Layer 6 of a small transformer language model trained on English Wikipedia (13 layers, counted from 0, width 96). Numbers have three digits each and are written without spaces.
A neuron's activation on a vector x is GELU(gate . x) times (in . x), where the dot is the dot product.

Input weights of the MLP neurons that the questions are about. A number n stands for (n - 500) times 0.0016.
n0 gate: 531429506681457497612604458442429587681249675680432542615588298519621559470369453509497483647503604598580583446371406378348420328535637325509207535444483429416651810557550481490555545503282625486433490420516476562452459506497446352423560348392510567614629617375423527520623310350583629435
n16 gate: 444528384433536520621563495442373312440662577539393303528287616422518484453564514495489487672487452590478554603376494428536352477635455469397368528528472516494266470462491474630459454578540492448662587565511768542303461557641351571226366529542587607480448500699566416500537511421544653536
n25 gate: 618402505601543639440590506493489464658347467707574464359385316572529419629554622497571500849280291538457524630401431409534475473555541664506493415520557563568556452599354779420467562533520514525664561538460455552612422511450387443419625440497454599357438389469336404512405458554614470569
n29 gate: 347202355505462568352341602616402510433437655563407387444486527586596526305553542500705495515580506503363506584334421531413563248462610554497600727447450520476379573686532703529497540490626509445310503485624399343388541396473513549522480598401411598560552561541450551363671552490606585487
n36 gate: 608654620423454721604724432653550583470277458500647482623387425336403455556481450506609430558507607622225579522709426350413530613492512402599584522445489403497580725512473519418613404446607434396394449478599589593509469324538416390330673478679583457271653544507453543413588443368514494618
n37 gate: 558616242423611400490581430570406600493490562474481275532583685390252593255574571544683349473486386448348559598454450466417316460614528337438381623573546363411541298559514487383644332433445516236490592539516493487460431497480542535479697639360345401461418548459497655545580236510538437490
n50 gate: 639497459482566478463653535438502569521363274385478551549471356408468445386390532461488436423495336498498563550464313486521406447462430488566467614456421681359511348543495454533434486521445569380723600410326513534531516613447641376508542528582348612547530507513382561555535548607496437455
n64 gate: 616392523424454309553590442740335466507477482352500620424547441290514278305519602443375342494538427590536503578738433459344445519508421500503555237391533622345487548581388404531561548489587431447536514556583372423464563461607513310381597633593655467367424655315503282536329519473686500563
n66 gate: 492420487635497568515594454435367509391271442473542420590626420655479509533621418539626275435326403429431255500453500495228632424522522468503459671533505583439503547538464541587679585449383511457663488414475478565508461406546224475345495497551551377469427611397425521536663462605619363534
n73 gate: 599453485380326508420641423376520644640472395386534567620475434481440474528349324552547547484532545423448511599462408395335425563539335481599686458487422600446461451594404631526525602461511416560697552636469575487345537428400486341446475486532551539336473502517483331492477681437418335514
n101 gate: 625418387491454292500423302356438566539646526686169472592527724517424291378293464481547515517496628716565490440524422381571629339634440701475496397533485422544571587592405473496500484388387603572504544604635489480353438323578568598589532551450649620507391345401625567291579686629627490245
n121 gate: 387323527495516400342410665578668554486400626532521639503535437508370753491528424423590402432657413574394456552511536590635423531509451610612591421409587379525474426530610331401579471448306500491407506437432298511406516532666506584471534639519428500678358530503500483468473558535436689588
n125 gate: 543526353372579620514549481534447433592623553695402415572535450638378659451510700614670488645660543440513643547393497585313278441385703180356564600500473702746411415518351486559462407503436519493600617439546599596413495477473500408725322832396468542523609593604600325454431401529512620626
n133 gate: 491638570473365503440287564413522249628353636445577478390432474591460354519634465469541632458676538623471411506614818586390534400646400447312559444543490456524578537606500630635348446500521540651497564506503519587500404463449588458600556449373313695500434604409497444635579324446455587617
n147 gate: 552389447471614517522360582464581429534375388453446514506247512500513333161461477410377521527355550544330500430506461404509634401458679599403435529301466443453577596573633545424476609340453632331552478509437354514486457337361591510543541625515435595602654524528579707519384624374613539516
n152 gate: 444370251522583430538439537444365449784441432627593490472598376692468387344504679548454472391512526472497282543496698487387485587434527553473740437069478546414612538494511464411697500449458646618522434440517777716483471619475288589583534633362526321362389775654592519635603435508449629314
n174 gate: 681409467568529477619522506426601504503582371344698454484364340779291489490351636325580447571612395379382543553366523454318339594642500421453496399369456537487625430544545604493527616461562500563445604622519436771434399541789335375357497490523559469487533700193427583517369390384595533567
n180 gate: 583678497721659587786440610496339673662449331583576384452477334704544715606352668551427326383331458445465375369643473521333551530533485376453493552557477317672503459513379473436466460453620528420414489435510415670525434500424469454282395517451569476367669491562615521555682517325488454766
n189 gate: 572569616461585484738523602396576297669483354607603320471653638508379542528634521429586585458530402559418279418536492492572608383435497568435681597561428472574543469534385536470520697519627503532457559318588479484510425495640454406546641464600509423519451550488462365488582580442642472474
n191 gate: 422763420495594455491366439632569406560470561599481524483309355491534690482474539351591500334625446678439451634683523425624601503488540591549563441409460519497680439536614619590436443473375522390461633600500417592546394429385552543470516734599329431554543610482669617455390428365487670564
n203 gate: 461649528714536503630386420765452574465443561518391582366451706634431717500415458447341459375587371609562381503478472477617535562464446375566594428467567344568529629514737699470381523490455497484340394457476651625425426474635377315294503435482635337536494503477661503635660442529585466614
n205 gate: 482541503550431393381592451493431456604494569639458642379282485668399469639576527557578481532449431509494472391412349468533326456408462435500342660467522595763621440466399557426811471484614464540650527525689443561556540622388401493654783469589637529534697654556417294523537703610531453483
n208 gate: 642668753465451585528452375594448396603552523490589370517452290464411360398531480486622489315777547562509593524361443445762454509518411470238530559526458483527387417560297527413378579508373395269575497417442542509424466412470506374491584476468450578417416571443508472698443533624505506659
n213 gate: 469365384488494613704635616464541549292662564574617470724430513529379493547418588429616494575525500528259555347451701589436500669505368596385426544488494253542517472525584699490497457508234537313372486471356538534470472509378633369470659351490560393525510518446672433540668236408408419439
n217 gate: 535490424662456482506449508591254638513531758738280531456720577500430608441340553535469458512333336456532524473500433458748578561475542461517493737465511336518481416533525335341457435520363500338544519413456487494520471437428525396367551564521415556767533654633536453465455379554570328577
n224 gate: 449587497636556560466675381385379621436449341212542413542613385467437554557566720410597430450659448509486602430529485562546301456532432587409522397483592484292674556600408432654708638421520456398543283546474509454478458589500568324451694632376500515488412417439503515408531400475584550475
n241 gate: 490393539524471381580821430388458635604408461423376330557522527557449591508420598479520548478500449471490632505535552427489469530514558521487509402435531433473565567441638440512717413603364451443585654599587581495441515461414557201472624527492534632452430537279517311619580454589495446451
n246 gate: 512369555418476560500741647497368503592610676528421486686479419432374427497575697512540468621537304467441530421374362429342610580592568479388379602476444627515439503581344562431599563513557746594535714585473634530494480555689452333452566650509408541572439400471447417510445307399571276377
n247 gate: 454765577474503532609433432566557420482545373312407448560544491699329637270551405503438415479554426512432465646391453500367688568512372468525593465486495416330436480566528310449533578423549489484537614407489487628519453458638370487515412518376316415396379570568406343445360203469660506494
n250 gate: 533633572396563440350492514483549475511435549350482469512633590571559580483539523451394491382399595415496612294600394451634574462473480469528484454498456451449533443416526468407541466586510510647493452441490523442584544591475516575504543513567471526471644384482578591438406460588517540518
n0 in: 437638399482686467407410412603534563472497632395562616500558724569415375637666325266381554493567536690552372503510473494529619490506617493640463443477373440283571555484334490372304337434530449561461708426583565470586489690229331522749418558580578363517208556365690560450514554723406514511
n16 in: 566578345586478547274417508554518632362393447519481518475365439503404491386580310516565421431706562483527492391324568557479474346533531584479506660459495609573597495544521543461523303443561401354459318478420397492625505452342729600550508653458544576411472541521541612243383565614394395488
n25 in: 485510556544365345385518295497489591662593524330574431383401543623483389481389652316546620440524585540485568478519640500480433352469457561585439344590630313500455405514649632453522289579528479418584470466627733545453550441379490467725277562546539429534391472428571523487441531807378263533
n29 in: 329434538551635418595508525543363545432341689589443412419517479551540409331500424500425479545578563485574497444545590467252565361505458459565683623497438723413606540521466488487388511520588472554363567512628436428337531489518465545497517677562335339544652620428388435478972506468521575468
n36 in: 519528445431512478514472464579674346433576597596380676466419722454517472543297610497524582644626770731478468471383584485782633676514503564533581582367517494568655620527460555729369485421338509483463528695487635566300312577510612510517353426519372487529481471436612776460332477432494529507
n37 in: 493731563425591397548580503676542779274450613592466639581428555365475458373621418467581506411431460386429538465514345626474489468353448313734450703665286426367489410353566397534514361476528410248504485628422301214602598367486589620456601496414515275545360446621513522599593227530353504578
n50 in: 488550543468357530303677535624525525461417480653553533519603517459679500565456522579362438503396508537553588445701586430601404643519418502590541532522509388513576387561468426576641536470445600583553484547358462576550480433648457468402531573453403620636465447402475379555559689519511485644
n64 in: 522543482433494650445481576427611425391534627639475545437646632490718820541530398632600520527432462577629386441457579567728422656351399400469356590604466361602243462454476298631623478578371612621527511474375581468494474491457649581438362539406418677678484285521554517627716621350652424632
n66 in: 313490465577566737607503519550377406407512401551582484540612491455463471687576350511596398437455531418568323553524440547341607605458448418503585535591513552506404619523460551561551553510497548469522385506494408477531509317610127541326558309649704389480708457702522540369657527503561470346
n73 in: 355506544369416420486456500497547473608598322416458437568398599407559476621483442599419498409574577505513408624492675497612402440553586505446601503484564487503704711565690629383431454450457428371361436753468456592398541461429448395557477317452676534532484445494602474654486519298527470506
n101 in: 414857592491490490228426327930555623441736500540304562592568458446490511467529366392680481321615444632588423581539330647649576603533474479586473649592386412292386527536541557268479590494649547470371568500332356404600525510539478606459533574535297313385263474526458367448429641601648397567
n121 in: 453345456577450393442328527577677509443515404500569532561434418459291537497605461426622457401466542497406380628633604457612619645430476494441327514442500319529569571507521305277564478413344552524386522506363380430468581549646360611596540630483470566641408503524555473352366497555462756549
n125 in: 429566464346618575525421392441506294701606714595373396304356346534542698627602711583764602517645465493525662510376563555489469265587617523384442549458442506477306713580559577385456475469418469461486575428532735481394548551444633361615401487595344500467590448545469368462500370662497400806
n133 in: 542297492420580497435430526514460708519706483627420611405388451488503406608613596450494500559403613509429693436450342446594475491342500476619493515512505560435259582464516316394731451573558456507484387610440705506532589594623461606655365463667754353688509520597489474326307626657563377497
n147 in: 500478518443531573709275302540442431455630566568527537634374640252393384386484423432471497404384479648447673441560377613825561528367713496444452469470445427278620659537818708658371627520761485483521734786427377535474399274543621572591319560687260603512777496463536554637408571307539230722
n152 in: 327300443486366469684425702247587569814496267455454463573590500544326410447443620436258643488487803589473453669524846397391255620437526559448509391412417540365450424512430448410580560336652466567380526551481394581463544496377462245537870460629537488321437663616624599546668678218486548186
n174 in: 591600489310527567550340506458632449308519302443401477476468383491348408558615390288399547551575575531506382574595626497319497551674477463471658479446396477566546485558503684449389482482599405563281497441473316451488575604709437530454401553602448529562506800395445765733537578424492556483
n180 in: 539456347464444637756771751613533425342500536405420400744471706555455629429357405572453646661398704525586482632438533473447548628558607650456476514503491633637278579508263263516467640515386606454428457267591492388490448682525290581439402656372251369433359428583556319511573529446403713473
n189 in: 529533622587464555563415620521602444520486611410666475597673513464515427645472587544542488525438497487440546425467484440406316410516490455403444683432552460532477487492359612346514301511407349514376651379571700413444591572443654366642439571508520646532524456557458299542339400595392511403
n191 in: 416569545556552543535370558520552513444543493646372610294351427485577455488418593307566592524565537579531586647536664508663647317532519705469559398483570604527636335445618557452398422515439452466385462550422478514651517398438716593575544732655488309424533589506623525562323331446410598626
n203 in: 567624573589560518579408419552443582578439365429452636485493466415562453477481439199566552358531513494437512580494234483645400390613332377430486506374416500098653261553650614507345650384564476480428517543467487545324500458466582470490471441605607623500512486402500516546391612606378653592
n205 in: 452494507569416583685417602586384470591320625441482518450628524442559444559486479631465546308539400589584546489475428543546404530606452597397617540563517467366346560553414547709469608585462575584449468465689576481430539427566350312678477580508560491325692368509475686491422505462534665419
n208 in: 580467549435606369580520520476715520490534429514436480568531332595385612418516589340345393577705452419325533654653683497439503472505356681486497419591418596631240392578363586569577592505479396413624611479645445257371490514582513588538443595416544361374445514567595560577539622490324448484
n213 in: 451444514452298389567620538468445628543503401714460500635746484545523579644545639627529547410448357544576443478414344597303451510481559274536385450637608298414500236505358494415671548436506563483715664437528524423500536521301570377576447468600417405703602448483721397414682506510404392550
n217 in: 513736433651362487527340479489363758439517439548634419654382570306570553580507680522362586612602394532634523523431507659414554628560416401485504643403452728471561531462266487413398524497542528387564591761443493427512516617681593639490521689382676631513468589575512531432373334693616331500
n224 in: 452452523528453554497508401497524478527441371411583537408338506453448368593450537270417495388598564548300710569675602556637718365573392474571376614447500540622400373522591544802362585544500527549440550382435478506470604384587653428464484366734663512571509643552572545415420543528456477521
n241 in: 419447532491509512557703390500409510477369301405460435435660245448354538348266488311553494516563222481485662544420471414641283319403405453380482544537545447407557332465557400521562473527340364264433600434484483655485482479344406359741449327456547490428347541333568350477473436463497426473
n246 in: 475601429418465497507481470376509564626443565493456400257493362348465578497490624566506581576774425539700539393536398409486648682486555558577235308462437521261517544447578252746401515530465469559606542468595419522546495624510583409507347648751302578429657622455350370517313562580550376306
n247 in: 344597639517552716633446608436567473424652640558512509610741311430492609432555334609363453590339444512627428531468500445241510672346368366613535633597442357349421557507579328347609503519494431547401673509448480500571452506428377469447320332410405497671465365569549371543691487420551437437
n250 in: 529597573390572418323482488541567399487409526412496536500502599628595579453596475490375519472439574502537532372613381482552571446478532549458462473533477393487518416505641465363526415505466478636466419419400523442540615614408502641495510515574491536477530365514526545390384494557523539561

Each question shows a token from some text and the vector x that enters the MLP there. A number n stands for (n - 500) times 0.012.

"e": 417438454396475494497469441586675556423534593589516602485615560535556454473460264508543648480554428557625549591438341494466542461538494528600612530674451427487438464485456454493536585753498442425453500458382472515556669475529480595435445554505436429513392434454478492500451618554499547442
The neuron with the highest activation: n101

"ed": 526438570429474528420395562572535533454459546502530459397491490450601452465628448490484562496485479439524514535460509556517527417414450490495526603649299495431553497484462512439466471795438310534476433482486528395429686447530563568537463562539579555446455520529491549508489533646462462550
The neuron with the highest activation: n29

"z": 458391503572547593592547491559521479539545586477534505524487481494642335560583581538520465544457411516651531466480473507551532498402453427602504555638490528487431491283447522441517506786567427417479360563429403552762596452486550471425512450614441580456525332492481433612469503378530477531
The neuron with the highest activation: n64

"i": 409517511481515498695507573524531494529513540559538516552656514537585445594522551532559584534461579519531585365416439626434549542377439526601501542601301486520503685429467513487486545715468474671519562342450419401650679558520610454501545448493444343523351370507514505554382594429424428550
The neuron with the highest activation: n189

" and": 395552493469537501495490494495460461473523504562539452501445586467540450596520406511565600447514483354509502361344489526425462523570536490383424618532445509582514473380495469460417506735443203384465356354523478516640506481498489572444448521608551544386552511551655478488456592542404494546
The neuron with the highest activation: n16

" |": 494541490293490512512611553526544495387518466505498566517514530449445505403570484521574592506409501429542539493487442511489486448397505495538468523570416458456466490369475495490520435590587347444451464534447370454519786475487582589512502516541520476454561443537575496554536486459464489504
The neuron with the highest activation: n37

"ide": 456482616544544587587467482546467524512538510537524441472532485565572409593519516448488592504433487482476456527508446554499483423430453440539580417730450509515497454344479508478477476821516360638468432494424590489654693474481522334504499471394467550545528402503530488609465601508302544549
The most active neuron and its activation: n25, at about 1.8

"===": 451456534414450499572492475506654584460378518613499609567460475546490547547463349476512695567327602461520579423379539628539495313397530458502439455532330522361467499507454522434360485720530347432416311378410543447567728537565380548518517591537533483582446644508497528479559490532450542424
The most active neuron and its activation: n0, at about 5.8

"os": 342518665424536520614499619415462533565483326587511530485466440491600422713505317490460447475475429440610444577394415584504618495475488499692584553651361500392597500313493486471493568640482475495468543412267438541482687406439595475489497401451572487499524397531421563599428492424511542523
The two highest activations, in order: n73, n66

"ub": 476568573507501596589505502540598520549474524449518677422531556535566528518490445464515609488498536403694616481509414617556441545413498443679560432468455508469507500426585534480598537874446356636466504553412498590499580492490504422494457462494584542474506378537456503524581452504496517540
The neuron with the highest activation: n203

"ated": 489479461395476641557408545597469474432458551566499521426507513500563415461569460470542622535493496367388421457470446491520634385401463461494468538641360513498510480409490493489458469789419264533563439482447546391344647516521526548506480574500612525466394523520505527504455562630503509524
The most active neuron and its activation: n16, at about 2

"am": 436539697533457572465503501439556525460491477523545592446655431499507404645526602479496593452568514459604582438410507572557567540350499427553523498572533555547426450414485419534453508811540498494562246500403497403554765448520565379475515590488528503474444501460486509565519589650465442571
Which three neurons fire most, strongest first? n224, n50, n250

"id": 466425567529445574534494496497500488561478534548477543439591473514636480546497591501507508511409456394549496536466531555529490450283482417474554450693460516498480510331442540478458484859500467615478526450482574496673708460547636389494508449536542527555542391493526459498450517526442486546
The neuron with the highest activation: n25

"ou": 452438653512509502553517491496586461512378566602483645492512583484447518551499463452533554442560470633662552445419533529538598534317487478558573598619540456516543365431487418428517533759579337465514400424488554597637658568420473398562484436498557455651506396556553465525595295481431552503
The most active neuron and its activation: n213, at about 4.4

"ud": 500484509453467599429482527463565396432470610466538600422552432419581413464541446492541669494541537489556622417531462591541541462393492478548612490689440518484501485328550547443431503851523407624520546480355597562553559470498522459511470366457549513544411459496493371492461454582526518516
The neuron with the highest activation: n133

",": 519566565318551531545437451449508467438508495585477602530481523467621324505491520419505652451441502506458708466514495460490542565387518455559529554431465481419542637369506622490433522592497359401540532523479421611530618446463527507506472437650406482502591364467550500401481452334402451595
The neuron with the highest activation: n147

"ul": 464575489491490519461527526457550540481560499564490561496551434481455397624514570376508653498654461460576624501525528615455509482457467451528561457545493567449468524487545419496442495873522346562608484580441419491601576476512632463499523431520529506530498589501495486571476415575398444487
The neuron with the highest activation: n133

"ham": 382489594498521558527493476424555448637550579481517637591470481433525376503550559537550575510477558445613425561532494573532526500396484444540355556532467489542487541421311391533468535794479400501567455503419578480540785528522453566489497550490357471594573333377502571675556582443389514555
The two highest activations, in order: n246, n241

"f": 410475533506489642460530492518672460397410500495479656435649484541516560568505405479554439496348461416644518493460531591472489543385506483477510515650348473549501460301634509482565561806536360614547590528401441430522674474492476482516441600460488461472541394561466437531646558470468435489
The most active neuron and its activation: n66, at about 3.4

" of": 538429604444479465512492525529462582507516557475509471529547606455457486542493405497541554526523446375551595500509503659555541473449483456559516590508489549530373450484490526386494486760544104551606433493529536460487610506566436512666501437506521477431587392417574441645508587521421495487
The most active neuron and its activation: n208, at about 3.3

"ue": 470527520480479563548500490491431650480501535581509582468536569469573377450451522472530623445456443488381449574530532547606454533393437566655588573638484485467480427313443541446467575776572426654538450549453423483723677563495357442423534453555436542513553443653506524521518495526375568452
The most active neuron and its activation: n205, at about 0.9

"ele": 489585655442517573523451502521356601374523574519489473504428569454590491559397364534475659512611459360452478456506588552519620496455453538468462481726367469544552505318348456456594582698463332636537474457439264479578566526514472537505505609520504501465450470523498400583515404506193526592
The most active neuron and its activation: n208, at about 1.8

"ing": 534474509539504532534480532507625496444509450585513609450538499438549505484526459493572589534380466466401451541515528579490475430361399478424580540712434483443468420369496512525452484790508437478527568467513384407625682617508523548455481431598523489524542402509520493479518604498373500538
The two highest activations, in order: n189, n250

"ained": 496299539464442566567406558534456488314349611576488482402575503481633550530584378432543643519434491417503362523424516518496578381410459441441430639588461479525452467443494551479563521773475371609451509436502402425491649493489543488516439593446572550462492520577511519511463526559398499520
The two highest activations, in order: n29, n66

"s": 567580516495493461526468515546597542491555534571487738510434499420619436621553421499466485499535457583506474574474416534502500500438401425604448516669351479448603502372584447447466551753444411421513543536569419486616715541567403360475474475600541467536577437614496532702524585418534459500
The most active neuron and its activation: n203, at about 2.9

"on": 362436592491574529577506547542597421463502413589553605448666526509539563511541419483444514468544480458556464552562462653432565462400489483610473465577378465447488528471496503498456553816574377371455351443388407509632792465469504451495479508472565518423569446488487455513481450416573500498
Which three neurons fire most, strongest first? n247, n64, n250

"ot": 466459591467528448539493544580450433525505359536484574467541602524588434542542487547424572451470449469591422494447482525508501489488496455569551482658372502510527457453513478498380561847543454450368451516385411552576697467489527389435471411494527459399498529589546447572590524483355487503
The neuron with the highest activation: n203

".": 462466735433505513419477479439493523487509472472500491498568497557605538566513481478486581522443416462465661458484410567536469528487506461581479458679462468530514478266392454490513430809518384419554507488670488500523683485537520407510459549546518500546521493495509453408588542637301490504
The neuron with the highest activation: n241

" \"": 447483567443526564509529582477546634501439589390528574428506500490515601525479352426473596543485524510587464355454518516484563335308495500463570440630505622397506457396538566498455508636564462374474457554489286444629729535546329594571557608540532604486536479591558556549648391523375586546
The most active neuron and its activation: n29, at about 4.5

" Year": 428388462439541490417464512442448339544480537473460579463600546505611412471531438552445717536458570475482379526491593674541460546444480349522503428452399558551457467280353413512500466683534476653464390426438496460553687470426324493553581418520603431545533407541528521544639465499392569492
The most active neuron and its activation: n152, at about 12

"we": 414488512493501531422509521548523407478521604509477509479537492525479546488509431481506590458418457446423435511409474595469468497405486527490549597600497453585467495443533581532526584814567397406491615506399349354667768498433489451449552393486421499570441346431510469537545518576442482444
The neuron with the highest activation: n213

"ued": 537466602468452527444408562595504586470366590555495441472529506451570459524549395436503666513408504390546469403445553606582544458384451469562493650547358494524512488534453469413524500792423327474485507492488566453362696482530508543508478544475633568451439457514489477601400551592467530468
The neuron with the highest activation: n217

"ate": 456597577461456581600446513576344557377575450537488487487470533512445373469535371471438676568438443386549510675547553579407515614439422478639677480636453443452505511465406429446468498706437405689485570461384335544573588524523239468463456465446516451481433493455513445617586534410282482590
The most active neuron and its activation: n247, at about 15

"et": 453477473504426567506519581507486494478458475545500697451513571540599533584519501497495535582413438340611525428502556513479433489438515538537535458696419410511463470302483426434506583795536426468525406481493353478685688471495486472486448515479498467525513513640468449560538520534396534568
The most active neuron and its activation: n180, at about 1.8

"ain": 532429437471451613551445550460525431439297600527539512381547439443618363523447312396513649458406547435551500564499463475474647452497511528584508537652516474519338477380593508459536534698545502705414419483376442430516757487467548488549436549459560464556568594699527474579537559560323451582
The neuron with the highest activation: n29

"er": 465515565464556535575507529468644472565488451472517630464395513513274407573490585456501526524519523419611488461498448591480462532461434437590536476685479507520537445341470453497378485788476320569455419459472430481561745560524436461519390575465592455429551549504555542531419489567392511501
The neuron with the highest activation: n174

"om": 309565613541511501427483450588508550445494453533564659482720397464560351742508501526446616452493493450712443600505526553529594457324496472519571549622333530474519529402483520396437480753503528514599432415464323494594732483473558465523510458473527506425563409355467508638610587530488503465
The most active neuron and its activation: n50, at about 1

".\n\n": 472564434476526496433436485561442509468500485574483498548586387509515527403528462508485640548498519508612551380378516713611434456419528507593510469617451563507595502353459396412477376632519361478556353513533531512662763573513510574531441681548551513557421614502473531501518464529290545490
The neuron with the highest activation: n217

" M": 472387661485495459569591462600508502405550513535496511497547509525644504502547526525418586520371490448584543474542509620480557507473501478521477502638431542532505566402633450513539554835509436527520467566431468470522716546498539553484511593511433582468501445443435504511434542529447502460
The neuron with the highest activation: n250

"med": 489511576503514596536490499419556516527419495526492516447473439460544520598600539444569613486504482371381609573416472504581501411453453468404491477599516490490461497399398514485444527826507316455676389554447543410464772535463542329439479443526590610476423430539478516523553598503433500552
The neuron with the highest activation: n208